Layer 8 of a small transformer language model trained on English Wikipedia (25 layers, counted from 0, width 96).
Take only the direct path to the model's output, skipping the later layers: a vector added to the residual stream pushes a token's score in proportion to its dot product with that token's output vector.

Output vectors of the tokens that the questions are about. A number n stands for n times 0.015.
"ment": 12 18 3 -33 -9 -9 3 50 -21 2 5 -41 -2 43 47 -57 -61 -10 -60 -49 0 -20 18 23 -4 3 19 24 8 54 -23 -7 63 -25 -3 1 36 -2 38 33 -1 50 6 52 -23 3 -5 -28 19 -5 -14 51 -1 -38 35 13 -47 8 -7 -7 -30 18 -28 7 26 9 -1 9 -19 -49 48 -5 -40 -9 -21 -43 8 27 -13 7 57 -28 -27 -8 -44 42 38 -26 35 44 -51 54 -40 -33 -53 8
" Y": 1 -8 -4 -26 9 -9 2 -19 16 -6 -28 22 -4 -28 24 -12 -23 -11 21 44 -2 23 -5 20 -30 -9 -13 -15 8 0 -14 11 3 25 5 21 10 20 -14 27 -8 -2 -23 -8 -4 -6 7 21 -3 -32 -5 -24 -3 2 -8 -7 -8 5 -29 -3 7 6 -10 -3 4 12 4 6 0 -2 4 5 14 17 3 1 -15 -20 5 -4 -9 7 -5 -2 2 -1 13 42 -6 15 13 3 12 -25 -5 21
"til": -9 30 31 -5 -8 -49 -25 14 66 4 2 -22 -17 -4 5 1 -7 35 -54 -36 28 14 21 38 20 35 16 32 -20 10 38 -21 -45 -37 -25 -24 13 -67 11 -10 -19 29 18 9 -37 -14 -22 -34 56 28 3 -52 -22 -11 -12 -45 -3 8 48 31 -8 17 -17 26 -25 -15 16 35 -14 -26 38 -10 34 5 41 -36 -30 -9 24 14 40 -15 -41 -6 1 29 -71 3 25 31 31 -11 41 -19 -15 -15
" who": 12 -3 -6 17 9 -11 24 -8 22 3 -44 19 12 -1 -20 9 -43 -32 -11 16 -1 33 -5 -25 -14 -2 65 11 -7 -43 26 -33 -28 5 -30 2 34 11 -25 -15 17 -31 6 31 10 5 12 -8 -51 -15 22 24 34 27 5 -12 -16 22 2 2 -8 17 13 -1 21 32 -5 -28 30 -13 11 -54 -9 -7 25 -19 -29 26 16 -16 -26 -10 1 19 25 27 -13 21 7 22 -56 10 11 -37 -12 3
"ond": -25 -39 11 19 25 1 35 20 20 6 -47 -12 -17 -2 -9 14 8 12 18 -36 23 -27 -7 -8 47 -42 19 74 -18 -25 32 5 -18 15 -10 -42 -9 3 43 -23 16 4 10 16 9 8 11 -14 -30 55 -32 -19 6 -18 -10 -70 -16 -3 10 -15 -4 -34 3 -35 -24 8 -50 5 28 -22 5 -24 2 -20 -22 9 -6 10 15 -12 -7 -19 48 -5 19 -17 33 3 13 37 9 6 16 32 0 44
"ly,": -8 67 -11 -29 -35 -19 9 33 15 20 6 -32 18 25 27 6 12 21 18 0 14 -15 8 14 13 41 -15 62 5 19 -15 33 -40 10 -8 9 76 -60 38 49 -12 -49 2 -41 -6 -4 13 5 -28 1 -17 5 14 8 5 -29 16 -2 -9 -71 4 -37 70 -16 -13 -22 -8 -9 -11 -38 38 -51 -22 32 8 -12 12 0 -36 -30 -30 -49 -16 -21 10 12 -57 -7 76 22 -25 11 2 -43 27 46
" film": -11 4 16 -7 -6 -31 29 1 25 45 -23 7 19 8 17 -19 -19 32 -30 -18 -2 13 -17 -10 5 23 -11 -26 54 11 -14 23 14 1 -25 1 14 -9 14 34 -15 -21 33 4 16 54 -28 -4 -4 30 -25 27 7 -27 -10 -13 -8 24 -8 -6 -34 -3 -7 12 -4 25 20 0 -9 0 7 14 -36 -48 6 -29 -32 -31 -40 -11 -41 -16 -35 -1 24 -13 -23 45 20 21 -14 -1 44 2 16 15
"ief": -57 18 14 -26 27 -18 36 27 24 59 -19 -45 -15 12 32 -39 20 -4 22 -7 25 22 -35 6 -9 1 6 28 0 4 34 21 -24 12 -18 -30 21 -11 -9 17 7 -35 16 52 24 -13 18 -16 -15 33 -36 32 28 -38 2 -10 14 0 4 -8 -43 -25 -8 -17 -11 77 -32 4 -10 -22 -1 -11 9 -8 -5 -2 4 0 19 4 -55 -51 -5 -45 -33 40 6 28 36 24 -33 35 -7 -50 0 9
"ation:": -7 34 29 11 -45 -17 73 -5 39 0 16 -34 10 6 51 -75 -37 -15 26 -59 27 7 -9 13 11 -33 8 34 12 -8 48 41 53 -43 15 -31 43 -26 3 -41 15 9 28 16 33 -13 32 -20 -24 23 8 2 -13 -56 24 -12 -49 17 -24 21 -5 -37 -24 16 5 -47 6 -12 -20 -6 -12 -1 55 25 11 -27 -18 -8 35 -56 -25 -42 -42 -93 29 12 22 -14 40 9 24 26 9 21 -25 24
" follow": 0 -3 45 -10 41 -45 -16 -7 20 22 11 4 26 2 -30 -32 9 15 -22 1 -2 20 27 16 0 22 -8 21 4 -48 -4 31 23 -52 -19 -16 8 -17 32 30 1 -21 10 9 32 8 -9 26 -8 41 10 7 35 5 -20 2 -24 24 -25 6 -28 -3 -7 -44 -34 14 -12 -25 -5 -19 0 -10 12 0 28 -34 -29 -5 6 2 -6 -12 -10 9 16 18 11 -8 -12 6 -7 0 -9 7 -29 10
"way": 3 25 -11 -12 -15 13 4 26 -15 -17 -2 -34 15 -17 6 -16 38 -10 -58 14 4 -25 -23 -74 33 48 -14 46 21 19 25 54 -25 -10 16 10 6 -14 52 -3 -27 -3 16 -11 28 31 20 57 30 8 -33 16 14 -43 -34 12 -29 4 18 33 11 38 6 10 -43 4 4 -5 -13 -33 46 -20 17 -35 3 -9 9 41 -6 -10 -9 -28 -8 -23 -17 -1 17 36 50 -11 -51 -41 -4 -64 -27 -22
"arge": 6 -4 15 -59 12 -10 6 70 1 -15 -12 -46 4 -16 51 24 -11 -31 -4 -8 35 46 9 22 -26 5 -8 49 -18 -8 12 25 -24 -9 10 -50 22 -6 -4 55 7 -26 18 32 14 -16 -39 -35 -13 38 -4 -16 -7 -14 34 -18 35 10 -3 -2 -51 17 18 8 5 4 -60 -13 10 -12 13 16 -21 -45 11 13 10 11 12 -63 40 -58 3 -14 -17 22 -4 -19 21 61 -16 32 15 -33 -47 23
"',": -37 34 -16 -6 5 -6 14 -2 12 -15 22 5 -19 -6 -27 -31 2 24 4 19 10 25 14 25 39 -21 24 -10 16 -28 43 20 -44 22 18 3 41 -43 37 10 -33 -31 -4 57 13 -5 -29 19 -60 -18 8 5 -6 11 30 -16 5 18 -6 8 -8 17 16 20 32 42 -6 3 -14 -12 -9 -5 -26 0 45 16 -32 -1 1 -1 -15 -42 -62 -48 -44 -17 -17 -29 14 -14 0 29 48 -59 8 23
"ican": -34 6 52 -22 -15 -34 -40 -19 28 -28 20 -77 -3 63 30 -24 25 28 -17 -14 17 39 -26 44 6 42 -4 36 24 7 39 45 -33 1 20 -61 7 -61 -15 -28 -12 -38 67 64 -12 -14 10 -70 -21 1 28 -21 0 3 17 -10 -3 16 8 5 -20 37 -3 -43 26 15 -8 -32 -10 -4 48 8 -50 -14 -6 -43 10 -44 40 13 -24 -4 -27 -30 -20 18 8 23 31 67 2 21 16 -69 35 -9
" F": -13 1 -1 1 -15 3 -14 -15 12 -22 -19 0 -21 -33 32 11 1 -7 26 23 -8 -4 -7 12 -43 -1 -7 -3 13 -11 -8 -3 19 -6 12 1 -19 30 -5 7 31 26 -13 -6 -4 9 24 17 -7 -12 -5 -25 5 14 -24 -8 -8 6 6 -5 15 -29 7 7 35 20 13 19 13 15 -7 -19 -7 -8 -23 5 13 -23 -23 6 -14 11 -4 21 -10 19 4 8 2 19 -6 10 -18 -14 6 -3

Output weights of attention head 2. The head adds the sum of these rows, row i times number i of z. A number n stands for n times 0.012.
o0: -16 1 40 -20 11 24 76 8 -52 3 -14 -10 11 -54 -26 -46 58 32 -17 -31 22 3 -28 -31 27 -12 -24 52 10 39 0 16 63 -37 3 0 -4 -17 2 -21 -34 85 -30 -14 80 46 6 13 9 -16 29 36 18 3 -4 9 -49 55 -18 -47 -16 -8 5 -55 24 46 -12 18 17 6 49 -10 -24 -26 -7 -40 13 57 -16 -42 -45 -40 -35 58 -10 2 22 -9 -43 -39 -40 -20 8 2 -7 -10
o1: -28 -56 -51 12 11 -8 82 -20 -16 23 36 -38 -13 -32 21 -16 -1 -23 19 -19 -17 -29 30 2 -3 16 6 13 -5 -50 20 1 10 28 33 -12 -68 31 -6 -14 18 55 8 42 23 -35 24 9 -13 -14 62 -8 14 24 -27 20 36 49 -1 -14 34 4 -13 13 -3 13 14 -20 9 45 16 -28 -11 25 -15 -5 6 7 -25 -50 -32 -18 27 -27 -10 33 -25 10 -48 8 8 -25 -11 13 -5 -21
o2: -43 1 22 58 26 -14 -40 -10 0 -52 38 -17 -5 -4 -23 -48 4 23 7 -30 -52 36 -44 -9 -19 -2 -30 -24 23 -41 -43 -4 7 -4 31 29 -30 -10 34 10 -30 8 38 7 -15 14 -17 6 -5 8 -32 33 -6 -13 -11 22 -31 14 2 1 -2 -20 29 -4 15 10 3 14 52 11 35 15 34 -15 -28 21 40 -16 -22 -32 6 -44 17 6 12 -8 14 44 37 -3 13 9 -31 -34 36 36
o3: -50 17 -29 -51 53 -40 -13 -47 8 22 52 -1 1 7 17 -30 -29 -15 25 26 29 -7 -18 23 -10 5 20 -14 -13 -8 20 2 3 21 15 -54 17 -48 -5 11 17 -69 28 31 13 -1 34 37 -7 19 -17 60 -1 48 -28 -60 -35 22 -35 -7 37 2 0 9 -49 -6 -20 55 -13 -1 29 -32 -33 -9 15 -10 7 27 -3 -56 -10 17 21 -6 7 53 24 15 -57 -44 -8 11 -15 13 58 32
o4: 4 -38 -6 -19 45 -32 57 -6 61 -1 -5 -9 -11 -36 35 -11 5 12 20 34 -14 -41 -31 -20 -39 -41 -1 -24 10 1 14 -1 11 -17 -10 58 30 5 -5 27 31 -10 -29 -41 -15 46 9 39 -2 16 4 18 -23 66 -12 0 27 33 12 -8 38 -22 9 -39 -13 -4 -24 24 -59 -19 -7 -8 -17 -43 25 -9 6 17 12 -33 -3 -19 41 32 12 6 12 -1 31 -64 -9 38 -22 -20 -32 -7
o5: 44 2 5 -2 4 -29 -32 12 26 54 37 -19 -42 -34 25 37 -14 13 4 6 8 17 -16 -22 12 22 39 -20 -36 -41 2 18 -8 -4 -15 -9 2 27 6 -47 -40 -10 59 -12 -11 -8 -1 -48 20 6 -26 13 12 -15 -9 28 10 -17 -1 -2 -19 -34 0 -12 -3 -4 -12 29 -21 18 38 50 1 -48 4 36 -23 -35 -37 -29 1 -41 -4 0 65 16 -35 25 28 55 -22 -46 6 38 -1 25
o6: -13 -34 -26 -14 22 -60 41 11 -33 60 -17 -54 -17 -18 23 19 -73 40 11 -37 -26 3 -66 18 3 -23 28 20 -3 17 -6 -37 -20 17 11 18 36 -13 -41 45 -15 -15 -4 -24 40 1 -5 -37 2 29 -54 16 5 -8 -52 18 0 61 26 8 -55 -46 10 18 21 -11 -15 81 26 2 -10 -49 -12 -17 -13 33 60 3 16 -15 3 4 -23 55 -20 36 12 45 -17 -1 42 65 70 -19 -59 -19
o7: 46 -39 -26 -10 14 -15 33 39 -13 21 -13 -22 2 17 -22 -1 -49 11 -24 19 41 -11 35 -60 -15 41 34 40 -5 42 26 -31 -17 -50 -2 -30 3 7 -18 9 4 5 48 16 16 21 -79 48 -12 -8 14 32 -6 -19 -15 -9 58 -3 7 3 8 64 9 2 -35 23 17 -44 -1 -70 41 -20 -46 8 26 -24 -3 14 -7 5 -39 20 17 -17 2 8 -14 23 -48 -13 -20 13 35 4 -45 -17
o8: -3 41 -24 32 28 -32 -22 18 2 -25 -11 -32 -4 -34 -23 5 -7 -44 16 24 15 -31 -26 8 3 56 34 -29 -78 -20 24 -2 -32 -10 7 -2 -22 -30 -14 12 -31 -27 28 5 -36 16 38 -36 -4 37 12 -11 16 15 28 -54 12 -2 15 11 -2 -25 2 26 4 43 -53 45 79 -34 -42 50 -37 -15 20 -31 14 48 43 12 -2 -14 2 33 10 31 -17 5 25 30 -19 -67 1 5 10 -4
o9: 6 -41 27 28 -29 28 23 -37 -8 -22 21 25 -14 54 -4 -6 -5 -32 -62 -30 12 15 -19 -20 -46 -4 23 -25 54 21 5 13 68 23 3 14 29 -23 -8 41 21 -2 -25 -12 -1 -32 23 -35 3 -31 -19 -14 3 -8 18 0 -30 17 32 15 21 21 -47 7 17 2 -71 39 22 38 3 35 17 -5 -24 1 -68 -25 94 1 -29 -25 34 2 -40 -12 -24 17 -5 20 1 10 -8 -43 -3 7
o10: 46 29 -2 25 -27 42 -38 -27 -22 5 -7 2 -7 13 -36 -26 31 43 38 15 8 -45 93 1 -5 -38 1 19 -7 39 15 43 -2 -40 10 -4 -25 -10 14 -1 -7 -11 19 -36 -36 -19 -35 -27 -11 3 8 21 35 -9 -9 9 52 -26 -7 20 -14 -63 -24 34 -54 -34 25 -38 21 13 -54 10 -4 3 -20 -34 3 -12 32 31 19 33 73 16 9 -20 -16 -4 15 33 -64 11 -9 -12 21 -17
o11: -5 1 23 -8 -58 6 11 -36 -34 -2 -26 37 6 -40 58 -12 0 3 -26 21 22 -21 -14 25 -2 -59 -13 -25 -28 -8 22 -39 -38 -37 19 45 -24 -1 -37 -20 -23 9 -25 -20 -21 0 13 -16 36 -85 30 -62 31 37 0 -25 -20 36 42 21 21 -1 -74 41 50 -28 50 51 6 36 -12 46 14 -44 18 -16 31 10 72 5 -32 -29 -53 20 -13 40 15 -17 30 2 18 10 -4 44 10 5
o12: -11 -12 11 -62 -7 13 -42 14 -17 16 61 -9 37 10 -8 -10 -21 -32 18 7 -33 29 22 23 9 4 -13 -12 16 -1 11 49 46 -35 8 -18 9 19 -29 -12 -38 -15 31 1 -52 10 9 -12 20 -59 -3 7 -34 49 32 24 -12 22 -47 -14 -53 45 38 22 12 13 17 48 -24 26 -33 -59 2 -16 -43 -29 8 -35 -65 14 -10 -10 28 -2 -5 -8 25 -4 -23 22 14 28 60 19 -5 6
o13: -33 -1 -24 -10 -10 -8 0 50 -54 -19 37 48 -28 -27 -60 -45 23 15 2 40 -23 29 -6 -15 42 -39 -19 -7 -28 -6 -14 6 15 -12 49 25 9 1 -55 -18 5 22 -7 2 22 20 3 30 5 -90 6 0 -34 13 63 -17 -27 -30 13 -2 -2 20 39 -5 -29 9 32 -36 4 45 7 -2 -54 11 7 0 7 28 39 -31 -21 -2 -31 20 11 30 31 37 26 -11 -40 -16 -6 -23 61 29
o14: 48 0 -37 -24 10 -2 -77 -29 7 13 34 16 22 -9 28 -50 -12 -4 8 3 33 38 -1 -15 37 5 33 -10 35 18 -17 6 -8 58 36 -31 -16 3 -8 44 -11 -82 -54 14 33 10 13 23 7 12 -9 -42 4 39 -47 -50 25 -17 -30 1 -46 -31 40 1 14 44 -56 19 -11 -31 1 64 12 32 -8 4 30 -12 21 -16 -3 11 22 -42 21 9 -22 13 -12 -79 56 -28 -16 -57 4 27
o15: 5 -20 13 -13 -1 -17 -37 -12 -47 -8 4 18 -60 -23 41 17 -20 27 -3 -16 0 22 -11 -31 -19 20 21 -14 10 32 -1 4 -32 50 23 1 11 5 -4 10 5 29 52 -29 1 15 13 26 -21 -22 -25 -11 21 -9 -25 -32 17 0 -3 -14 2 -7 -7 60 -3 85 -33 24 -28 -4 11 26 -39 48 -28 24 -10 -32 1 -34 -2 7 15 13 -10 -10 29 17 -34 8 -44 27 -23 4 30 -31
o16: -9 -31 11 -30 4 -7 14 -1 -8 45 88 -21 54 -8 -52 6 -16 -13 11 7 40 -10 47 -12 -40 8 -8 40 -30 44 23 8 26 -35 -54 -38 7 1 2 -5 0 22 64 -65 -38 -23 -2 18 -10 -4 -11 -9 61 -59 -10 -31 0 62 37 48 -31 1 1 8 -39 -23 -23 6 -24 44 -44 16 30 -48 7 -69 -32 30 3 -38 18 -37 -33 5 -10 -18 16 46 32 15 -2 -5 -34 15 52 39
o17: 17 -8 66 -33 38 16 -22 3 -26 -2 60 14 -21 -48 22 9 27 -17 37 3 -20 -49 -11 40 1 -27 -26 17 -21 5 51 12 18 -24 -3 18 -46 24 -10 6 -21 -7 -22 3 7 11 -2 -3 28 9 -46 22 -22 0 24 -9 26 -8 42 -21 21 3 -6 -30 7 -45 -7 -8 8 2 -36 -9 78 -1 0 -67 -5 10 33 13 40 13 -30 15 -11 -16 -12 11 4 -30 33 13 -69 39 1 -56
o18: -10 21 44 7 -26 0 7 3 43 -8 -8 10 -39 -17 87 25 -13 -13 39 5 -25 -45 -45 -7 -72 18 29 -25 -37 -53 18 -24 48 71 2 28 -75 -16 5 -20 -1 25 -13 13 2 -17 -27 0 8 -27 -28 8 11 24 18 11 34 50 -17 -40 32 -36 11 -15 -5 57 14 -36 -41 30 1 48 8 24 -5 72 -13 -21 12 28 -16 -27 11 -46 -5 15 10 17 -22 2 10 -40 46 -80 -5 -5
o19: -60 -37 11 -10 73 18 -6 26 -33 1 -3 -16 15 -68 30 1 7 -1 37 3 -31 2 12 11 -28 16 -8 20 0 21 -21 40 -3 -10 -13 -14 -27 9 15 34 -26 39 3 -11 27 -4 4 -22 -23 52 -25 3 6 -17 16 -47 24 35 -42 -17 -4 19 15 9 30 -1 -44 -7 42 1 0 17 -40 41 3 -28 45 4 19 -16 -34 -14 30 50 -20 -28 1 17 -27 -27 -8 17 33 8 -20 -66
o20: 49 8 -3 27 1 -20 4 -11 -12 -17 -37 -29 5 -49 -1 -5 37 -69 -13 27 -6 39 -4 -17 10 -14 -24 43 16 -19 -6 58 -1 4 21 -15 -32 11 -36 36 25 -18 -7 15 -38 58 26 -34 -34 -40 -6 -27 -18 1 -11 -14 22 -60 33 6 -11 9 -5 -7 -32 -9 31 10 -12 -31 6 41 20 39 7 -17 6 33 58 3 -15 54 -15 -12 21 -28 -25 32 -7 18 10 -3 21 -30 24 -15
o21: 24 -29 -44 36 15 24 13 -16 -6 -14 -10 -33 6 -16 -22 7 -2 28 15 60 10 -57 63 -34 -5 -20 42 50 -28 -28 30 1 -16 -3 12 25 24 24 38 15 -33 69 -20 -63 -33 39 12 23 -30 36 -36 -37 -39 -7 25 27 3 -50 -27 34 -22 -8 -23 11 -30 -19 -23 -20 -56 11 -54 -1 -30 13 35 48 12 1 40 -43 49 9 28 -8 25 -3 -6 12 -4 42 -12 3 -44 -8 25 -1
o22: 55 -16 11 6 -12 -26 8 31 64 37 -30 34 2 -9 -22 39 1 7 -14 56 -9 29 18 -40 27 -27 10 -23 9 -23 6 -32 42 -24 31 -2 -39 -10 -13 12 18 -21 -51 -34 -40 -13 -15 19 33 10 50 -16 7 14 24 7 -41 10 21 16 10 26 -18 31 0 -6 -47 -6 0 -11 -63 2 -6 58 -20 -58 62 -18 -16 -19 -19 40 -20 12 -5 1 -31 -48 6 20 -29 -8 24 38 -18 -32
o23: 46 1 -1 28 -15 0 36 -6 33 -14 -45 15 16 18 15 69 -16 1 19 -11 6 12 39 -22 10 -22 21 15 30 -6 -7 45 0 52 57 -68 -43 17 1 37 -21 0 20 21 36 -61 30 -15 22 -9 8 22 17 21 16 4 -6 -30 -29 -35 16 -10 -25 21 33 -82 9 3 -6 -31 -4 -50 -37 7 28 -12 13 -9 -19 15 24 -5 -67 -9 -4 -16 -20 3 -5 -34 34 -47 -11 -39 -15 -33
o24: 2 -10 24 1 52 -4 -18 -18 5 6 -9 -5 3 12 30 -11 -17 17 -7 -2 -46 2 -13 21 -3 19 1 -6 6 -18 -17 -3 -5 15 -58 -26 38 -29 -44 14 -19 2 -24 -22 14 16 -2 18 63 39 2 6 52 31 -35 -30 8 -3 -16 -8 -39 -5 -3 34 -21 -6 -36 -60 -7 29 -16 -14 -35 -2 37 -17 -24 -18 -37 -6 -4 20 18 -22 6 54 17 8 -8 -11 44 39 54 -46 27 34
o25: -10 20 16 1 13 12 -26 2 -18 8 -46 24 -6 5 37 0 9 15 27 38 -10 4 -62 -18 -10 5 -8 -26 -17 4 -5 32 -40 0 -20 20 -34 29 -27 -23 -29 -44 18 -38 -15 7 15 -12 21 -11 26 26 2 31 0 -4 36 -47 1 0 31 -9 44 -6 -21 30 -37 -3 -44 -57 -23 52 -39 39 16 38 -31 11 20 -8 8 24 -33 -27 34 39 -1 16 2 -25 -60 -7 33 20 3 50
o26: 10 -41 -9 -38 -25 -20 2 33 -15 -4 27 26 -35 -63 -29 59 -20 17 12 13 9 -18 36 -20 25 24 42 4 17 -6 26 37 -17 -31 29 40 63 -67 7 10 4 -18 23 -10 11 -20 -41 24 17 34 10 -46 55 22 37 45 -12 -57 7 -9 -2 4 38 42 2 17 17 21 -7 -33 -44 -30 67 -42 -24 -18 -8 -28 -48 21 50 -48 -12 -3 -12 -35 -18 6 23 -12 33 -13 -47 -46 -2 14
o27: -65 42 -19 17 57 -34 7 3 30 -52 -32 -34 -6 -15 5 -22 49 -19 0 54 -32 -4 -22 -4 -38 18 -24 47 20 0 9 -71 -33 35 -31 5 -31 16 -30 -32 4 6 -1 65 -4 5 25 -4 -26 46 25 7 40 38 12 -45 3 20 -10 48 13 16 -45 -11 -29 57 -13 29 -9 42 -16 -9 4 -8 -1 -64 52 34 4 0 -39 -26 -14 28 -22 -10 -29 21 -32 22 14 14 -12 -16 33 6
o28: -1 33 25 -3 -26 10 33 -69 -15 -9 -13 -12 17 9 18 -12 -14 47 -27 9 -3 63 6 28 -58 35 -40 30 12 51 23 -13 5 -19 -39 -37 48 11 -4 -3 0 8 33 -11 -31 66 15 23 27 47 -61 15 -28 -40 -7 54 -43 11 -36 -42 24 -38 -2 20 29 30 20 -9 9 -7 8 -20 -12 -24 -17 -26 -40 -3 36 6 -16 19 8 -19 5 20 -31 10 24 43 -70 -18 -60 16 -8 0
o29: -11 29 -8 35 -18 -5 -12 42 -20 30 4 73 14 -15 -23 9 -20 9 -55 -46 27 -18 1 22 48 -32 -35 35 29 -10 -5 4 -15 -12 27 -29 -48 -22 -6 -40 43 -22 13 -12 -14 37 -23 -30 -22 -15 -12 -14 28 -31 -12 11 -19 -23 -36 14 25 -3 2 19 57 -6 7 -24 -16 43 67 6 28 -8 7 -13 -11 -47 -15 -20 6 22 25 -9 6 25 -14 28 29 51 -12 -23 -47 7 -6 -3
o30: -28 -10 6 24 -34 -54 -11 71 7 22 -8 -2 -13 31 54 0 -15 -7 -19 14 68 -11 -32 -44 -18 -1 -24 -5 -43 -5 -18 8 39 -1 19 19 30 12 34 -37 0 52 27 -48 -47 18 19 -3 9 -44 46 -11 -41 -47 12 36 -10 11 46 0 -2 36 -9 -51 -40 31 0 31 -39 1 5 16 6 42 -31 -11 -25 9 -29 -10 -11 -24 21 -8 -12 41 32 66 -36 33 -2 -4 -9 -18 35 -71
o31: 42 -10 11 -52 31 19 -24 23 25 7 31 26 -17 -2 24 -9 47 18 -10 2 44 17 17 -50 -12 -17 23 -46 23 -5 -17 43 -40 18 14 -13 30 34 49 20 -4 -28 -54 -3 16 -53 -61 -7 17 37 6 35 -1 -1 11 -41 71 -18 -24 18 -36 -55 -40 -5 -43 -3 -25 25 -52 14 -35 24 48 48 -23 31 -5 -2 -38 -79 -7 40 3 40 -18 -27 17 -39 -12 -2 -45 35 42 28 -5 -26

Each question shows a token from some text and the vector z that the head gathered there. A number n stands for n times 0.023.

"all": 25 -2 2 16 7 -19 21 -3 14 -15 8 -12 4 21 7 3 -23 -6 -34 18 0 -4 13 3 12 -8 11 -2 -6 2 -32 4
Pushed up most: "',"

" 7": 43 17 4 -6 11 -4 27 -5 -3 9 9 -3 -8 4 -7 -19 -12 -20 4 4 5 -7 7 -2 18 -15 3 18 -15 5 -8 -7
Pushed up most: " who"

"5": 14 25 31 -38 -4 17 15 -27 -16 10 14 23 4 -1 17 7 -15 -28 35 -5 -3 -22 -2 15 -15 -11 -11 14 18 -4 -38 3
Pushed up most: " F"

"c": -21 -19 7 13 9 -44 41 26 4 -16 3 -14 -3 -10 6 13 -22 -31 -25 38 -3 -1 -12 -7 2 -11 8 6 -8 -17 -7 4
Which of these tokens does it push down most? "ation:"

" May": 22 9 -11 14 9 -4 24 15 4 -1 -1 -13 -8 -2 12 -10 0 -14 0 14 9 -7 -15 -12 11 2 -10 30 -1 -8 -18 0
Pushed up most: "ief"

"ag": -13 21 -3 5 1 -20 0 -16 -11 14 16 25 -25 25 -14 -6 8 11 14 16 -17 14 -13 -6 16 -11 -22 37 6 20 -48 -43
Pushed up most: " F"

"ar": 12 13 1 -24 -11 -11 -4 14 0 2 9 17 -19 16 5 -12 -9 -14 10 -1 11 4 -21 -31 16 7 -3 21 9 -12 -23 -18
Pushed up most: " who"

" with": 20 -10 8 5 -7 -8 18 3 10 -13 6 5 -8 13 -1 2 -5 1 -20 3 13 14 -22 3 8 6 -7 10 -2 -6 -29 -10
Pushed up most: "ond"

"pec": 16 -30 7 -8 -15 -26 24 11 -7 -27 10 -20 4 7 3 -12 -7 -4 -18 10 24 7 -10 10 3 6 -1 -3 -16 1 -15 -4
Pushed up most: "ly,"

" |": 51 1 3 1 4 -20 11 4 -20 1 -14 -2 -5 19 -6 -3 -8 -13 19 5 3 0 -30 -10 10 -34 -17 6 10 -11 -19 -19
Pushed up most: "ment"

" 11": 33 18 8 5 2 -7 7 -14 -7 14 23 -13 8 -9 9 2 4 -4 4 6 -4 1 3 -4 22 2 6 27 -13 -2 -8 3
Which three tokens does it push up most, strongest first? "ief", " follow", "ond"

"28": -1 6 17 1 -3 13 34 -10 -13 -1 11 16 10 -10 -6 -25 -3 5 -12 5 7 8 17 13 10 -28 6 -5 5 2 -19 -10
Which two tokens does it push up most, strongest first? "ation:", "til"

"h": -20 -3 -1 -14 -15 1 2 1 22 -10 9 14 -18 1 14 -6 -13 -2 3 -17 5 6 -2 -29 32 -10 5 1 17 -4 -9 -25
Pushed up most: "til"

"\n": -29 27 9 30 14 -40 -8 -14 9 24 38 39 8 4 -29 5 27 17 -32 -21 -14 19 -16 2 17 -25 8 -8 52 -31 -9 -44
Which of these tokens does it push down most? "arge"

"eb": 12 -12 4 8 0 -19 31 0 16 -15 -2 -9 -7 25 -4 5 -32 -3 -23 15 10 -8 -3 -4 20 1 24 7 -5 0 -45 -7
Which of these tokens does it push down most? "ation:"

"g": 14 -3 -2 18 -21 -26 8 0 8 -2 -8 -14 16 28 13 -19 -12 -22 -16 -16 -9 -15 -31 -9 18 -9 19 13 -1 -4 -21 -34
Which of these tokens does it push down most? " F"

" club": 13 -6 16 2 2 -6 10 0 1 -5 -3 -3 -15 12 12 -3 -5 -16 -11 5 -12 10 -8 -11 22 -2 2 19 -1 10 -8 -13
Which of these tokens does it push down most? "ation:"

" Ag": 14 -27 2 0 24 -23 48 -16 -3 41 45 4 -11 23 13 -9 50 12 -27 -4 6 19 -30 -9 -8 -24 14 7 7 -14 -25 4
Which of these tokens does it push down most? "ican"

"ro": 16 -6 18 -3 -2 -19 26 -11 1 10 -11 3 1 17 16 1 -28 -5 -2 1 4 -2 -5 10 24 -7 6 2 18 -6 -24 -24
Pushed up most: "',"

"ac": -28 -17 -9 13 16 -23 71 -14 9 4 -8 32 -44 -16 11 -25 18 11 -37 -2 31 21 -7 7 -1 -22 -20 28 16 -18 26 10
Which of these tokens does it push down most? "',"

"ached": 19 -7 12 -7 -9 -2 13 17 -6 -17 12 -14 -19 12 -2 3 -12 -12 -19 8 18 26 -18 -10 10 1 4 -4 15 -1 -13 -7
Pushed up most: "way"

" ag": 23 12 1 -4 -2 -20 16 7 -2 6 -13 8 -16 2 -4 -7 -3 -9 -2 12 -18 -5 -12 -3 19 -3 2 46 -4 5 -20 -27
Which of these tokens does it push down most? "ly,"

"ate": -9 2 -5 7 -6 -10 11 6 -7 1 -2 0 -12 -2 0 -6 -7 -13 -8 3 -15 3 -4 10 35 -18 6 42 4 12 -49 -23
Which three tokens does it push up most, strongest first? " who", "',", "ican"

"ai": -10 6 9 2 -15 -4 -2 -6 13 -14 8 12 -5 -4 12 -9 -15 5 -3 -16 0 1 -9 -22 25 -20 -6 8 14 -1 -7 -26
Pushed up most: "ican"

" of": 4 5 1 5 7 -3 27 4 -7 -10 21 -1 -8 -3 -4 10 1 -2 -19 19 18 24 -23 0 16 3 17 -2 9 -7 -18 -5
Which of these tokens does it push down most? "ican"

" L": 29 12 -2 -2 -5 -5 12 6 8 -8 17 -1 -2 0 6 15 -4 -8 -5 15 4 9 -6 -6 17 -5 14 10 9 -17 -28 -3
Which of these tokens does it push down most? "ation:"

" ": 12 5 12 10 -32 -9 31 0 15 -29 31 -12 10 16 9 -3 2 -2 -50 15 7 20 4 18 17 -14 34 -14 12 -3 -22 -11
Pushed up most: "ly,"

"ot": -17 -3 0 -27 3 -15 17 12 3 -2 20 8 -14 -15 4 13 -8 -42 18 18 -10 40 0 11 28 -35 29 -4 -6 -12 -3 -12
Pushed up most: "arge"

"ase": -15 -27 -5 -37 -16 -18 6 21 -9 -2 13 2 -1 9 2 -10 -25 -32 -18 1 7 22 9 -11 16 -26 29 -14 9 6 -20 -22
Which of these tokens does it push down most? "ief"

" the": 21 5 6 10 6 -12 4 8 -4 -12 9 -4 -15 12 6 -1 5 -5 -6 0 5 18 -26 -6 7 -2 2 -15 19 -12 -15 -28
Which two tokens does it push up most, strongest first? "way", "ly,"

"o": -12 -6 -1 -22 0 -16 18 10 0 2 16 9 -11 -12 5 12 -8 -37 14 19 -12 34 1 8 29 -31 28 -2 -3 -10 -8 -17
Which of these tokens does it push down most? "ation:"

" re": 11 -12 16 3 -6 -5 14 7 6 -12 3 -4 -8 8 3 -5 -8 -16 -13 2 -4 8 -5 -5 10 -1 0 8 14 5 -13 -7
Which two tokens does it push up most, strongest first? "ly,", " film"

"b": -4 -4 6 34 -3 -11 55 -14 4 20 17 -4 6 7 8 -9 8 -21 -1 -3 -15 -14 -22 -5 12 -14 5 32 12 -5 -44 -4
Which of these tokens does it push down most? "way"